Layer 5 of a small transformer language model trained on English Wikipedia (8 layers, counted from 0, width 96).
A neuron's activation on a vector x is GELU(weights . x), where the dot is the dot product.
The model reads these tokens: "===" "\n" "-" " F" "o" "ot" "b" "all" "\n" "-" " V" "ol" "le" "y" "b" "all" "\n" "-" " B" "o" "y" "s" " t" "en" "n" "is" "\n\n"

The vector x that enters this layer's MLP at each token. A number n stands for n times 0.015.
0 "===": 5 -1 -183 -53 91 8 61 -15 143 20 -119 129 -52 18 -135 -21 54 23 17 -51 27 -61 -97 74 74 28 -85 18 43 -25 -61 1 -169 -58 59 -3 33 -93 -156 12 120 -27 -88 -13 -99 -30 -312 -80 119 141 120 1 21 -43 -214 63 -66 198 -7 4 31 -30 -102 -137 9 22 -26 -45 113 -10 -14 -9 51 105 -80 17 24 133 -4 154 -80 -77 -96 168 208 38 -48 -41 -154 -15 26 368 122 69 -123 4
1 "\n": -40 12 -199 -54 96 -75 12 -37 151 -22 -99 88 -135 -23 -24 43 58 62 68 34 90 -26 -31 46 122 -35 -50 83 75 36 -64 -1 -177 -36 8 -1 -85 -100 -161 -8 62 -36 -91 -31 -26 -69 -233 -57 89 107 16 -36 -5 38 -278 15 -25 247 68 26 21 27 -159 -118 21 3 -3 -97 90 22 0 -30 -3 103 32 44 54 -56 -42 183 -10 -121 -109 145 215 42 -60 -117 -139 -49 40 422 136 76 -72 -25
2 "-": -37 -54 -230 -90 54 -33 -36 -20 92 -52 -84 29 -36 -26 25 11 -58 111 -26 102 -6 -48 65 67 165 -33 -6 155 18 -18 -9 2 -116 -59 -49 17 -126 -128 -103 -68 75 15 -84 -86 -26 -2 -303 -187 127 87 -23 -36 29 -22 -252 8 -57 341 72 91 -15 168 -152 -118 -16 -114 -3 -78 102 56 -1 31 -10 109 38 137 40 8 110 140 7 -25 -67 175 154 -66 -22 54 -185 -63 68 282 102 44 -173 37
3 " F": -26 -31 -185 -24 -37 -55 -38 32 129 -2 71 48 -32 -64 -58 52 -46 -7 63 94 45 -32 3 177 116 -46 11 108 109 160 -103 -65 -69 23 -22 -13 -169 -128 -128 -58 -20 14 -72 -70 -40 49 -315 -248 69 -28 54 -37 -67 -86 -189 20 -13 209 -11 24 44 161 -67 -32 2 11 50 -28 24 153 -50 58 -25 70 58 96 17 -9 128 152 2 -71 -144 75 134 50 -22 -90 10 -68 -15 437 178 33 -248 13
4 "o": -157 -196 -216 13 24 -67 68 4 96 21 26 52 10 -4 36 116 -15 -17 85 -24 58 -28 -84 -13 123 -79 -87 0 -124 -40 -95 -151 -131 226 -49 -76 41 -100 -12 -32 -60 -7 -85 -108 80 -44 -135 -61 -29 198 -21 27 -102 24 -200 40 13 221 -88 -60 -47 233 54 26 -46 -37 36 -41 -32 131 -61 -126 -34 136 68 192 76 21 127 177 24 -31 10 42 68 25 -117 -11 -151 42 23 362 163 7 -181 62
5 "ot": -121 -149 -208 -112 -89 -79 138 13 156 23 12 154 48 -64 74 109 -105 -15 -41 -39 34 -10 -58 53 53 -11 -34 35 -108 -55 -68 -177 -149 243 35 -122 51 -77 -57 60 1 -12 0 -99 45 -205 -24 -64 3 188 -172 -16 -122 -60 -60 111 -72 150 -68 51 -6 232 62 -47 -120 -9 -67 -64 32 118 -66 -151 -35 103 21 124 55 -33 141 209 -6 79 16 92 82 53 -117 -34 -50 -38 121 205 192 -37 -161 114
6 "b": -112 -104 -104 26 37 -133 167 -72 10 -14 39 181 72 -45 -37 1 -76 -96 72 27 -22 32 -72 -2 -13 -93 -25 38 -131 12 -5 -169 -186 116 -16 -64 -51 -42 -123 -20 -56 -54 -114 168 63 -164 -108 -167 -81 128 -164 -65 -97 -20 -97 162 15 299 -74 55 -52 185 -55 -21 5 -64 17 -89 106 193 -48 -108 63 111 78 17 91 76 133 199 10 43 15 41 48 53 30 -31 -174 60 23 288 40 -2 -93 183
7 "all": -110 -1 -80 66 11 24 -6 8 126 -114 4 171 50 -57 52 93 85 -150 -26 -18 59 209 35 -28 -9 -105 -58 -52 -142 -73 28 -100 -122 -26 10 -59 -79 -61 -136 -55 -20 -54 -196 126 -106 -127 -197 -100 17 107 8 30 68 41 -302 40 -13 267 45 17 -60 217 -107 3 -93 -53 62 -52 109 88 42 -68 176 124 -4 66 68 33 10 92 -31 49 -53 92 -25 -53 70 5 -131 109 36 313 29 -159 -190 201
8 "\n": -18 60 -91 68 137 -107 -107 -13 152 -43 -22 129 -129 -80 60 32 67 4 16 155 215 55 20 44 39 -50 -101 124 -70 -22 -15 -100 -107 16 -34 46 -125 -158 -227 -25 31 -12 -97 -4 -3 -82 -254 -16 77 100 56 -82 9 -1 -300 53 -40 199 54 83 32 70 -289 -68 15 15 23 -107 157 123 -25 24 67 32 -11 96 33 -122 -98 120 -81 -144 -15 51 167 -30 -59 -78 -92 -24 34 381 107 43 -119 74
9 "-": -64 7 -221 -68 44 -30 -78 -23 139 -65 -58 31 -10 -12 68 28 -19 126 -90 129 16 4 56 39 133 -28 -60 142 -34 -68 24 -25 -86 -86 -41 36 -113 -122 -82 -53 60 21 -129 -97 -17 33 -313 -217 130 69 -51 -56 54 -21 -279 17 -103 325 71 62 31 195 -93 -95 -48 -93 -32 -75 121 51 -1 36 -23 83 26 116 42 11 51 147 66 -52 -68 193 109 -80 -54 53 -179 -39 76 294 91 54 -150 26
10 " V": -61 -59 -196 -56 52 -89 -94 40 101 -95 104 63 12 -81 -77 46 -74 81 56 201 -3 -1 -56 105 57 -42 -82 38 47 95 -29 -46 -33 16 -59 53 -27 -175 -97 27 -2 -15 -93 -42 0 48 -363 -125 55 27 70 0 -90 4 -200 42 -82 215 33 61 74 149 -188 -47 8 61 53 -76 52 75 11 -11 -17 119 11 -34 34 -40 48 180 62 -164 -114 152 59 -30 22 7 11 -24 -5 459 120 -10 -236 -31
11 "ol": -185 56 -130 -40 -82 -121 79 46 171 -140 -107 71 -10 -93 -43 59 -52 65 151 92 23 -1 -92 -107 84 92 -53 175 118 -78 40 54 33 52 29 71 28 -89 -60 -76 30 -123 -224 -46 19 -25 -202 27 111 33 69 -103 -8 79 -308 177 45 187 -133 65 34 23 -134 -32 -100 -61 36 63 -102 45 46 -51 22 117 -59 67 -56 4 45 112 102 -109 -107 159 50 -187 -5 -81 67 23 69 389 54 -94 -98 -79
12 "le": -114 -100 -76 4 -52 -126 146 16 294 136 -170 83 8 -72 4 -21 -208 -25 60 214 31 20 -102 38 25 66 -84 70 105 -37 84 -119 -36 91 -39 76 69 -148 -128 -93 38 110 -132 -68 66 -42 -163 69 71 70 190 -112 2 44 -251 236 -91 305 0 109 46 39 -238 -166 -108 -74 92 -59 -160 -15 -35 -91 11 53 -56 117 -66 -7 0 88 103 -50 -76 -47 -7 20 -38 -33 55 39 111 230 95 -2 -108 -2
13 "y": -109 21 -72 -6 -4 -126 32 23 190 36 -77 49 -33 -2 -56 141 -211 -71 -105 118 135 54 -26 -59 -21 64 -137 128 63 -149 71 -114 -3 74 -109 -16 -10 -150 -251 -49 11 111 -96 116 17 -60 -106 -59 -59 71 58 -241 -71 -25 -254 224 -102 280 17 42 66 75 -210 -57 -105 -34 -48 -57 -15 11 -14 -37 106 100 6 48 8 56 10 101 37 -26 46 -111 70 11 40 77 -19 85 233 285 128 89 -54 -21
14 "b": -40 56 -118 59 58 -117 55 -160 96 52 69 125 -20 -90 -50 -53 -99 -159 42 115 87 113 84 -117 -64 -27 -102 117 71 -11 -62 -172 2 36 -52 114 -106 -109 -166 19 16 30 -174 26 -51 -109 -128 -129 -64 13 -65 -161 -2 -60 -168 119 -129 331 -55 1 29 127 -254 -1 -95 -7 -16 -124 122 102 -30 -60 269 135 -43 61 66 73 -43 119 -24 -130 -19 60 80 101 81 -58 -70 126 135 263 45 74 25 40
15 "all": -89 59 -50 49 18 -77 15 -5 258 -41 -76 135 6 -44 53 33 82 -106 -25 -19 89 253 93 -22 13 -60 -135 -71 -65 -116 -15 -123 -44 -64 15 1 -51 -75 -31 -44 -68 -31 -287 27 -155 -88 -200 -80 64 69 17 -22 51 6 -355 0 -128 249 97 -75 48 227 -189 45 -117 41 0 -93 95 53 -19 -93 166 117 -86 85 134 38 -51 44 25 -42 -56 110 61 -40 63 37 -72 118 116 304 49 -107 -103 85
16 "\n": -22 25 -98 -18 116 -149 -100 12 193 -19 -20 104 -173 -77 51 -9 14 28 19 115 190 35 56 24 63 -48 -93 102 -44 -29 -30 -101 -58 -25 -17 14 -139 -152 -147 -14 20 17 -138 -27 -21 -86 -216 -63 47 86 8 -107 -7 38 -316 33 -81 209 65 69 73 111 -297 -45 31 64 4 -159 182 110 -43 27 70 32 -12 103 83 -112 -137 109 -26 -187 -36 57 215 7 -45 -73 -99 27 95 368 131 86 -82 23
17 "-": -57 -8 -211 -101 56 -31 -76 -19 133 -50 -43 17 -22 -8 52 21 -30 127 -67 131 4 -10 75 58 165 -42 -33 129 -17 -64 13 -32 -68 -107 -37 24 -128 -125 -56 -60 68 41 -124 -113 -16 18 -316 -225 113 75 -78 -66 43 -5 -285 -1 -101 328 67 68 33 209 -95 -93 -62 -74 -36 -95 122 57 19 46 -20 68 21 116 58 12 44 132 71 -64 -53 192 121 -83 -41 55 -188 -25 95 282 85 62 -150 23
18 " B": -33 -35 -170 -63 64 30 17 5 133 -31 89 135 -31 -67 -60 82 -112 49 30 206 10 34 33 170 90 -37 -69 83 29 88 -86 -100 -63 4 -38 14 -125 -89 -133 -48 -11 36 -34 -112 -59 50 -316 -250 18 36 32 -54 -21 -9 -191 74 -150 299 -38 17 -38 195 -112 -43 -48 -2 30 -111 70 132 -6 29 4 48 44 30 53 17 94 163 93 -168 -64 97 113 13 -35 -44 -82 -35 73 374 82 49 -212 -46
19 "o": -108 -88 -190 -68 70 50 -84 18 106 -77 67 68 42 -24 4 128 49 -6 205 30 170 94 -14 87 68 32 -100 105 3 -52 -32 -146 -91 92 -80 74 -59 -107 -67 -91 -43 -106 -85 -217 67 -69 -235 -63 -39 97 177 4 -84 -12 -285 94 -24 281 -97 -130 -12 269 1 82 -101 -28 17 -148 34 92 57 -102 19 102 -8 255 134 -12 56 116 51 -29 -38 61 15 -32 -72 -81 -88 23 58 314 36 -37 -151 -126
20 "y": -115 -106 -209 -53 -10 18 9 -6 150 -70 -107 96 57 -58 -7 203 -101 69 32 64 74 19 -40 41 31 56 -125 119 -65 -93 65 -152 -136 92 0 -19 -3 -35 -167 -152 -45 63 -50 -59 50 -123 -54 -178 -71 144 47 -105 -161 -21 -192 243 -122 146 -39 -2 109 190 12 6 -195 -29 56 -115 20 86 -13 -185 26 70 72 80 142 19 132 137 71 83 -9 19 15 -6 -36 -14 -109 -32 248 257 129 83 -72 -20
21 "s": -64 104 -121 -67 129 -9 65 -17 52 18 -15 70 -12 -117 -73 -18 -17 -6 -31 124 67 61 64 24 -40 -61 -45 177 -48 -112 116 -269 -34 -63 -69 -73 -53 -196 -237 -152 -23 69 -2 51 64 -88 -141 -131 -190 115 41 -112 -53 133 -111 7 3 223 -76 20 27 219 -109 -32 -96 -75 133 -190 75 114 -54 -141 227 114 81 73 80 79 44 63 1 1 -18 24 67 52 44 -89 -79 45 250 240 87 80 -144 63
22 " t": -26 56 -58 -20 85 -72 26 47 123 -59 203 100 -43 -40 -114 56 33 -84 132 191 44 19 80 158 81 -13 -88 72 11 -121 -102 -250 6 -99 -17 -40 -233 -218 -144 39 12 11 -8 -26 -63 -57 -273 -231 -68 31 -74 -61 145 -40 -219 31 -54 140 39 35 87 224 -157 -51 -27 -18 -44 -245 139 155 95 25 119 42 -48 6 153 72 -44 51 -25 39 -46 47 149 -23 -50 120 -70 -26 74 266 48 89 -115 30
23 "en": -52 99 -196 31 51 1 -148 -99 158 54 -81 96 -111 -37 -82 260 146 -87 -2 73 -126 102 115 107 167 -105 -160 62 30 8 -126 -110 -11 22 -29 171 -48 -96 -89 -14 62 -9 -59 -91 -96 -100 -196 -119 47 59 -92 95 145 -6 -378 -1 -77 -31 57 -22 81 83 83 20 -171 -10 78 -141 114 99 76 -79 -44 174 -59 118 52 36 -107 97 47 0 -26 54 148 42 -22 55 -204 -14 85 196 -118 12 -24 33
24 "n": -32 176 -143 136 40 -70 -78 -90 126 35 -61 119 -80 -15 -99 187 -30 -96 -3 15 -176 -15 57 49 114 -124 -163 -74 -27 67 -109 -84 -135 74 -46 100 -48 -86 -35 -136 17 146 -56 -66 34 1 -171 -96 -58 35 -30 -26 56 35 -345 -38 -120 -82 81 35 101 -12 -103 20 2 -128 88 -140 55 101 -68 -120 107 177 -91 82 84 79 33 79 173 76 106 175 158 52 5 10 -177 13 86 251 -23 32 -118 96
25 "is": 25 25 53 7 -116 0 -127 12 152 82 -197 59 20 10 4 40 20 25 -92 43 -12 -23 -21 83 208 -90 -83 -7 -39 57 -97 -26 -134 -31 -6 -54 -2 -144 -149 -45 24 21 -144 -40 85 -37 -42 -61 22 160 -137 -44 10 -6 -327 -117 -79 135 48 -13 4 151 -252 0 -28 -146 30 -151 36 59 -105 -90 107 166 -92 -129 -17 142 48 30 78 7 106 211 232 25 -111 9 -14 60 107 281 49 27 -143 161
26 "\n\n": -67 3 -213 -71 120 -65 114 -35 149 -55 -45 78 -121 -14 -69 93 52 148 11 13 15 -77 -64 110 133 -36 -86 97 -7 -45 -44 -92 -143 -97 51 -33 -34 -70 -106 31 39 -1 -60 -115 -71 -55 -274 -67 34 132 57 -47 -25 12 -193 36 -76 204 33 22 49 44 -91 -135 57 11 12 -124 83 97 6 26 5 47 -53 167 10 30 -133 147 -15 -64 -96 104 215 52 -65 -60 -140 -8 38 463 113 108 -86 8

Each question shows the input weights of one neuron of the MLP. A number n stands for n times 0.0022.

n23: -259 14 -3 287 -57 -14 30 -248 -100 -127 -33 -156 -48 171 -59 -406 171 -46 -94 -239 -138 -42 -235 -55 -187 -189 88 20 196 123 -76 102 -93 3 196 9 -6 11 277 60 31 -55 -11 151 131 -65 -46 63 150 158 266 -197 -201 66 -117 114 -15 -18 -132 72 109 135 89 124 135 10 146 -34 -57 -36 -16 141 49 37 -125 17 -67 42 -137 33 36 273 60 -79 195 8 -64 -50 29 22 -187 -71 137 -67 -68 -6
On which token does it fire most? 0 "==="

n79: 123 136 81 77 179 -78 -14 -110 -138 17 2 -148 82 -289 -37 -109 -21 176 155 -192 -71 -73 35 219 11 84 -132 103 13 73 195 -47 -181 -256 -69 -228 -97 227 -77 62 152 65 169 -24 -243 -227 -34 -110 -15 -209 73 -63 24 7 63 -34 -45 -189 56 40 195 -156 286 298 78 -81 -230 100 41 -44 218 -263 47 106 -158 188 209 -181 93 177 106 -6 114 -55 47 -141 -90 109 -104 69 -178 -139 44 -38 -81 -203
On which token does it fire most? 24 "n"

n13: -37 114 -19 -136 58 -122 80 -192 135 78 -91 -106 -59 35 -190 -185 -246 51 -183 214 -26 -211 -172 86 184 27 29 -176 -119 38 2 179 -213 -8 -146 -54 173 130 -200 120 213 -5 -109 196 -185 173 3 174 -3 37 184 83 13 47 211 -67 183 108 119 61 50 14 -120 83 51 36 22 59 259 -356 258 -73 59 -230 106 -32 9 74 -154 272 -42 89 -182 101 -59 75 66 -13 -21 32 -136 -14 23 -112 -53 -68
On which token does it fire most, and how strongly? 0 "===", at about 7.3

n33: 47 15 -103 162 19 188 144 144 -126 -121 -84 27 -39 -87 36 -164 141 -118 18 -85 -183 65 -8 -94 -40 56 141 -116 130 248 27 -131 289 18 -117 13 -62 -13 -86 230 63 -44 6 160 -172 -6 71 -152 -31 -57 21 62 -29 -9 115 167 -62 -29 -117 53 122 131 -220 -165 41 -75 25 135 27 -105 -114 -58 -28 -49 120 -114 303 118 95 -35 145 257 -25 -123 -133 51 17 -71 30 -84 54 119 -230 -188 9 -41
On which token does it fire most? 6 "b"

n21: 221 -262 -87 -34 34 23 -251 -2 -140 -85 -90 214 -17 -7 69 12 -69 6 -32 -17 65 229 -120 37 -106 32 4 -53 169 -109 -83 -67 17 -28 -77 -76 -120 -6 203 -8 119 199 34 -30 152 168 -72 -26 103 92 59 63 -93 177 170 -32 -37 135 169 -110 -57 102 -39 -32 111 109 -45 55 173 29 -167 -18 -7 -98 -25 -76 100 -36 50 -75 -3 -181 -43 22 153 -31 -34 -3 32 -121 -85 -176 209 -209 12 -130
On which token does it fire most? 10 " V"

n44: -194 66 395 -7 111 -104 185 -99 -10 132 -21 -107 -53 153 49 -46 99 40 -117 -4 -73 -183 -161 -5 -94 222 -285 -214 72 157 -149 70 143 -210 -167 -75 175 -57 104 122 74 -118 16 -138 -33 -111 -85 147 70 56 98 -218 11 -108 107 -25 142 -155 57 -99 12 15 63 219 116 -81 -123 -16 2 -41 -180 -85 158 332 58 -105 -12 -76 -66 65 -109 242 23 -134 -127 -265 469 -1 12 225 -15 165 33 -245 -93 -81
Its two highest activations, in order, are on tokens 15 "all", 11 "ol"

n111: 49 80 -97 188 -352 235 -47 -236 -226 70 -72 -70 229 -42 -194 -63 -74 141 -192 -170 123 -64 -28 103 -24 -35 -141 -90 -18 -93 -118 27 -75 -81 41 -30 -193 27 54 -107 61 158 145 56 15 113 -30 2 197 141 147 5 41 -102 141 45 -65 163 158 17 -168 -62 -51 -106 -60 -136 -88 7 -57 -4 -34 33 -55 51 123 203 -51 142 30 99 120 29 84 195 -54 69 -32 -71 -27 -4 51 -208 -198 13 -41 123
On which token does it fire most? 2 "-"

n185: -21 -168 46 236 -319 -34 136 -1 -18 -49 121 28 157 -145 -44 44 -140 -89 -19 61 65 113 -45 93 -200 -10 110 -9 -203 62 -321 73 4 -114 84 -26 -47 181 46 -12 -91 -33 -177 38 96 79 25 -201 197 39 66 -69 10 -162 -16 -134 5 60 -20 12 109 99 150 24 8 111 18 105 -140 38 40 40 -42 104 27 -83 -86 -11 -48 -35 -23 5 268 -2 208 -126 118 -218 156 -176 103 145 -323 169 -5 -308
On which token does it fire most? 3 " F"

n85: 4 -212 -138 -2 76 -49 -29 72 70 -10 107 -116 102 80 44 -118 75 -60 -31 -117 196 -131 -50 -146 216 184 77 -190 -133 -109 -158 -4 -161 -117 -296 232 19 56 -210 -107 61 -40 156 169 -218 -55 153 224 201 -195 -59 -33 -2 60 -32 -20 55 118 111 -215 86 45 75 4 151 138 184 -14 -126 11 -33 6 -68 99 136 48 102 -92 51 -107 -94 -219 131 26 19 -143 188 -50 170 -79 -111 -26 185 108 36 -21
On which token does it fire most, and how strongly? 1 "\n", at about 1.4

n6: 116 -190 -56 -36 -120 -51 229 -72 -146 -90 343 -4 56 -5 -46 11 62 38 76 -82 -204 65 65 -190 75 -140 -164 -301 140 233 169 132 -39 -184 -40 270 -150 -108 235 246 -141 -40 200 184 185 195 -329 105 21 174 50 125 -1 -22 38 -83 -108 96 -15 -62 -196 -125 61 -59 88 175 -5 -26 35 85 24 -63 -46 40 -152 142 82 -60 -177 -79 1 24 26 -241 48 82 -10 92 104 -141 105 38 -46 -139 65 48
On which token does it fire most? 10 " V"

n173: -409 -1 25 170 78 32 -8 -3 -100 -46 -292 77 -81 -5 -311 -91 56 122 -127 47 -273 4 -29 -170 137 70 135 -78 78 -52 44 23 0 47 216 30 -70 72 318 49 -23 27 64 -70 -7 -236 170 -70 -67 237 9 -129 204 -60 21 -105 -60 23 -131 -24 141 -225 -192 -160 138 -101 30 261 -138 62 261 63 122 -189 6 135 -454 -103 -47 283 234 -34 -75 34 155 179 186 -50 48 -100 -114 -192 -3 -106 -145 -96
On which token does it fire most? 11 "ol"

n2: 8 -100 -2 15 -97 -77 197 124 -183 -231 312 -329 -57 252 12 4 -68 -111 -15 -99 -235 -14 149 157 192 103 -41 -151 284 -141 56 7 -32 43 -88 -73 91 -379 137 -51 -13 -17 -94 89 -254 -18 -83 203 143 2 32 -156 134 -102 56 126 -366 68 -139 141 -50 -18 219 86 -130 66 70 -39 40 11 1 8 173 2 -14 221 -48 -5 -204 62 187 62 102 -6 -29 -12 -110 -112 46 -164 16 -129 -142 62 34 170
On which three tokens does it fire most, strongest first? 22 " t", 23 "en", 12 "le"

n154: -192 -135 -117 53 166 -104 -32 23 108 14 59 216 -76 56 39 -45 56 86 -190 -169 55 -72 -50 -57 116 266 -192 40 126 -64 33 29 -205 -277 47 -41 15 62 -98 51 -71 29 228 66 -71 45 0 216 100 97 -1 46 44 56 158 212 0 160 74 193 15 -104 79 125 72 -15 178 -182 130 -126 -35 108 151 -234 -20 -84 -35 -18 -169 -191 -121 -29 31 -62 -150 -193 200 -223 102 39 160 10 -71 95 -36 -18
On which token does it fire most? 26 "\n\n"

n151: -176 163 -110 57 -30 -25 56 86 49 -5 233 -200 30 -212 21 -241 109 -237 134 18 -37 58 -206 -104 -64 77 139 79 87 175 21 -132 173 -164 36 67 -98 12 55 18 25 -151 134 175 -72 -150 63 -31 -292 76 110 8 79 -75 50 158 35 -157 15 -107 98 -55 -15 -142 272 180 -133 51 -24 155 -127 -59 54 -74 -6 2 -178 106 137 -190 55 -14 -147 -224 273 -151 177 144 -236 -117 206 -140 288 80 -132 231
On which token does it fire most? 22 " t"

n35: -141 4 -194 84 -119 1 18 -175 -161 76 36 17 -53 117 168 -64 123 32 -179 -104 13 60 12 -190 -162 40 -61 -111 176 -85 38 33 -64 -76 -33 22 -58 95 -39 -291 135 211 191 -56 -140 -106 -48 -217 76 -195 20 120 86 21 7 -155 -42 230 -19 292 25 -83 24 201 277 125 89 89 -3 -261 84 54 -144 127 2 217 32 236 -96 0 240 139 -133 124 -253 -20 -145 157 -33 51 12 -103 -174 143 -1 171
On which token does it fire most? 9 "-"

n76: -9 -32 -18 216 -5 222 -139 4 -152 -122 204 -20 -75 131 -50 -161 63 35 70 -5 78 92 46 -169 -199 9 -27 -135 443 131 -137 -19 107 -85 -177 -202 90 -180 180 39 -159 -57 60 -253 302 -7 -48 158 14 191 2 -154 -254 194 136 142 -50 -159 -31 -104 -279 -79 66 -112 60 200 -14 168 295 -40 65 85 -91 50 126 -31 -120 109 -184 275 186 35 187 -83 -194 40 187 -31 -116 -281 -213 138 228 -206 -130 -74
On which token does it fire most, and how strongly? 10 " V", at about 2.7

n128: 161 -23 212 -124 -435 188 -17 -8 -46 26 252 13 -159 -36 -59 122 39 -144 33 104 -110 127 -34 75 -121 23 -59 32 -126 -24 -193 73 -51 3 -41 -34 -99 79 47 -25 47 -24 -88 189 -89 -50 34 -203 -44 -244 -77 -175 -152 -161 95 -72 199 101 106 -32 -60 -76 65 -32 -112 163 18 74 -195 -82 267 164 -93 44 29 286 14 69 125 73 -79 -34 148 50 122 81 2 141 -265 -178 75 -56 117 -107 4 137
On which token does it fire most, and how strongly? 3 " F", at about 2.6

n121: 45 -83 55 37 105 27 114 169 38 86 125 -64 -147 -192 226 39 -33 -368 -134 -246 -151 -179 -60 -49 116 74 166 183 -12 96 -78 96 71 13 190 -48 -68 31 203 153 -25 2 -64 148 180 111 -63 13 -95 30 18 2 -8 -274 101 -83 95 245 -44 161 194 73 59 214 253 9 -45 -79 -298 -161 -11 -178 67 -152 -129 -229 -31 -200 -73 -83 66 -222 120 -24 -39 -44 4 -282 -18 -102 -102 64 133 144 70 184
On which token does it fire most? 3 " F"

n70: 49 -203 106 -35 -140 86 -79 -165 188 111 -27 -102 179 274 212 127 -121 113 -57 -28 170 54 -245 93 -59 68 34 -34 -112 13 -146 -200 -31 43 -52 280 -2 -23 -101 82 -19 99 -115 -162 20 46 39 -81 -120 106 61 100 181 -23 264 65 111 83 -39 198 -167 -15 -170 -18 128 -85 170 -112 20 -100 2 15 -270 54 -284 173 199 53 142 -85 -230 -22 66 80 -142 -83 -82 122 -110 81 199 -226 -80 36 166 -230
On which three tokens does it fire most, strongest first? 12 "le", 19 "o", 20 "y"

n58: -47 -82 48 73 191 -10 -17 19 -12 -134 -48 -45 -45 112 -201 -63 -52 117 70 -6 -145 96 -45 133 -79 184 17 212 49 -136 -163 86 197 -45 166 186 -104 -39 33 -65 -41 -132 -94 -22 -216 58 130 -41 129 60 -24 -99 74 -114 83 -9 -40 188 -68 -108 108 123 -23 187 -91 19 35 -41 -121 158 -50 -81 -78 -125 -209 42 -66 -5 -93 -2 -112 -114 23 97 8 161 38 79 -3 -188 -88 -143 -3 -50 180 -124
On which token does it fire most? 14 "b"

n181: 21 2 -111 -276 104 62 140 -233 -48 295 -82 -36 -104 -142 -58 148 -202 -135 -77 -50 172 -1 188 165 4 -310 195 -172 37 -19 307 14 6 -50 -12 43 27 -41 16 223 -16 14 -95 -12 -39 37 330 81 -132 -39 -11 263 -88 -80 5 9 143 -365 31 -128 107 175 -31 315 -84 -116 23 28 97 -189 40 19 -52 -104 53 126 -403 273 -26 152 -188 21 -111 75 -21 90 110 37 -217 54 50 151 58 -16 -109 -92
On which token does it fire most? 23 "en"

n5: -198 137 -58 -31 126 82 -27 -20 43 -143 36 27 -64 -81 220 59 -164 59 120 -138 -71 23 14 74 -227 -253 42 -112 56 -33 -17 62 -82 -245 -60 33 23 161 -117 95 -94 -22 178 -238 -19 103 120 157 -255 71 59 -52 -199 -230 81 -89 244 193 127 28 -12 -120 -45 -98 160 181 72 -66 54 -114 -142 260 76 -108 -110 325 94 173 32 180 53 22 91 93 -34 -350 -60 110 -96 24 -114 68 -185 -181 -63 -62
Its two highest activations, in order, are on tokens 26 "\n\n", 19 "o"

n172: -62 -2 74 -104 75 -45 12 -180 104 -15 -41 -78 13 -123 -40 122 -116 69 98 154 179 37 207 -131 -87 -105 -49 75 -34 79 -17 -68 64 2 -53 -102 83 -103 -8 83 -126 57 144 137 99 -19 238 96 -107 161 -132 -80 -66 -119 -84 -305 18 -116 -222 -80 164 69 -75 84 -133 -332 -30 36 -115 -147 86 31 -98 99 218 -55 46 -187 128 67 -37 125 -59 -54 74 144 75 110 60 156 107 -149 112 -41 23 -22
On which token does it fire most, and how strongly? 21 "s", at about 4.7

n67: -134 87 -203 -149 22 203 -46 321 -72 69 -3 139 148 -10 142 -15 22 -34 47 -56 -111 115 148 -143 54 -119 -56 -213 24 -133 134 -244 -4 19 -30 7 -111 24 34 37 -119 116 95 89 78 87 116 20 -124 -96 111 -175 -106 -213 -170 185 103 4 102 98 -1 -373 52 126 183 -26 -174 30 108 -64 148 -99 87 -58 15 -33 -157 -28 74 93 278 -195 -210 15 -58 278 -47 1 -45 92 -212 15 -11 52 153 -38
On which token does it fire most? 13 "y"

n110: 141 -76 46 203 -58 -14 42 -6 -110 -84 428 -32 59 -7 -29 7 150 -70 -36 -197 -116 -28 -164 124 -111 -104 -48 -59 105 -69 285 37 38 61 206 -100 -174 117 114 22 3 33 -60 131 95 101 -108 -250 6 157 81 34 -129 -62 -151 101 -197 16 76 -59 -141 -305 4 218 -108 85 -2 -154 111 -1 48 82 179 -64 -25 -111 -248 36 -54 210 60 227 -140 17 -40 -199 -17 -93 -286 -135 129 -94 21 54 52 -71
On which three tokens does it fire most, strongest first? 7 "all", 6 "b", 22 " t"

n120: -106 -31 -73 -271 -25 69 141 -66 7 147 -5 121 11 -96 -109 -103 33 152 -63 -20 86 -117 112 35 83 168 141 -288 107 -43 -70 274 88 0 -237 -54 -12 -153 2 -212 51 -91 5 -303 27 69 -53 -111 247 157 -35 84 91 -85 -1 41 -180 36 101 268 -88 -84 63 85 101 -92 37 228 51 -209 -15 -55 105 9 -36 -184 58 110 54 -66 -117 131 -72 174 228 235 -25 -85 -193 -114 -200 -113 -71 153 149 -11
On which token does it fire most, and how strongly? 0 "===", at about 7.4

n126: -118 -226 256 -17 29 -115 -67 42 91 -93 -160 322 313 -51 180 -59 -100 18 -117 -335 -14 -228 -3 144 1 193 95 37 109 139 168 308 -101 215 185 128 -77 82 -163 132 202 -48 53 -45 -45 -40 -259 22 197 11 18 -71 -160 -262 33 -278 -135 180 155 173 -81 -251 19 2 -60 136 -190 155 -240 -163 -46 -66 -262 -83 60 111 207 85 129 -50 234 15 140 8 102 7 32 99 -33 -200 -43 -168 -66 17 11 59
On which token does it fire most? 2 "-"

n131: 33 54 142 215 -21 -181 -61 166 92 62 38 -16 137 -39 -142 -73 41 -181 -95 -207 15 -54 -215 -307 147 -20 57 -83 -86 157 -296 -75 -88 181 -215 85 -125 41 -60 4 14 0 4 55 79 -196 155 154 -102 -3 147 5 -70 -10 165 -174 48 79 -144 -78 157 -13 -1 7 -375 29 183 -76 -150 -163 -87 119 -204 131 36 -51 -64 130 111 78 60 -20 233 67 -64 -2 148 44 42 43 -144 138 166 -19 191 -77
On which token does it fire most, and how strongly? 4 "o", at about 3.9

n175: 42 171 27 -10 56 113 13 -91 63 9 -49 -6 -61 -223 165 6 -105 51 -105 -58 -139 105 -34 -108 -70 -167 -53 -145 108 -67 -105 -106 23 -74 -57 133 187 136 -29 -24 -60 93 -86 -68 3 35 -77 110 -61 24 31 36 89 -2 115 -136 113 197 -24 8 80 13 -26 -11 -73 111 -68 13 -25 107 -188 -35 208 69 -98 -204 91 -61 -46 107 -83 41 18 41 -107 197 59 -28 -68 -72 68 -57 5 -54 -12 -13
Its two highest activations, in order, are on tokens 14 "b", 15 "all"

n36: -190 -210 94 170 51 129 27 56 -193 81 -155 23 137 -146 -8 121 34 161 83 65 18 112 231 159 59 -26 17 -151 -115 -81 -102 95 -85 44 392 -264 94 143 -64 -175 17 16 -27 77 -86 -133 214 232 -97 -136 12 -102 83 14 -63 155 83 -82 137 3 132 -63 132 155 8 64 21 -100 -181 -77 -82 -41 -11 -30 -61 -47 72 50 -100 302 -86 -204 -88 -125 -222 -24 35 -104 -266 -17 -214 155 -108 -168 -1 -20
On which token does it fire most? 7 "all"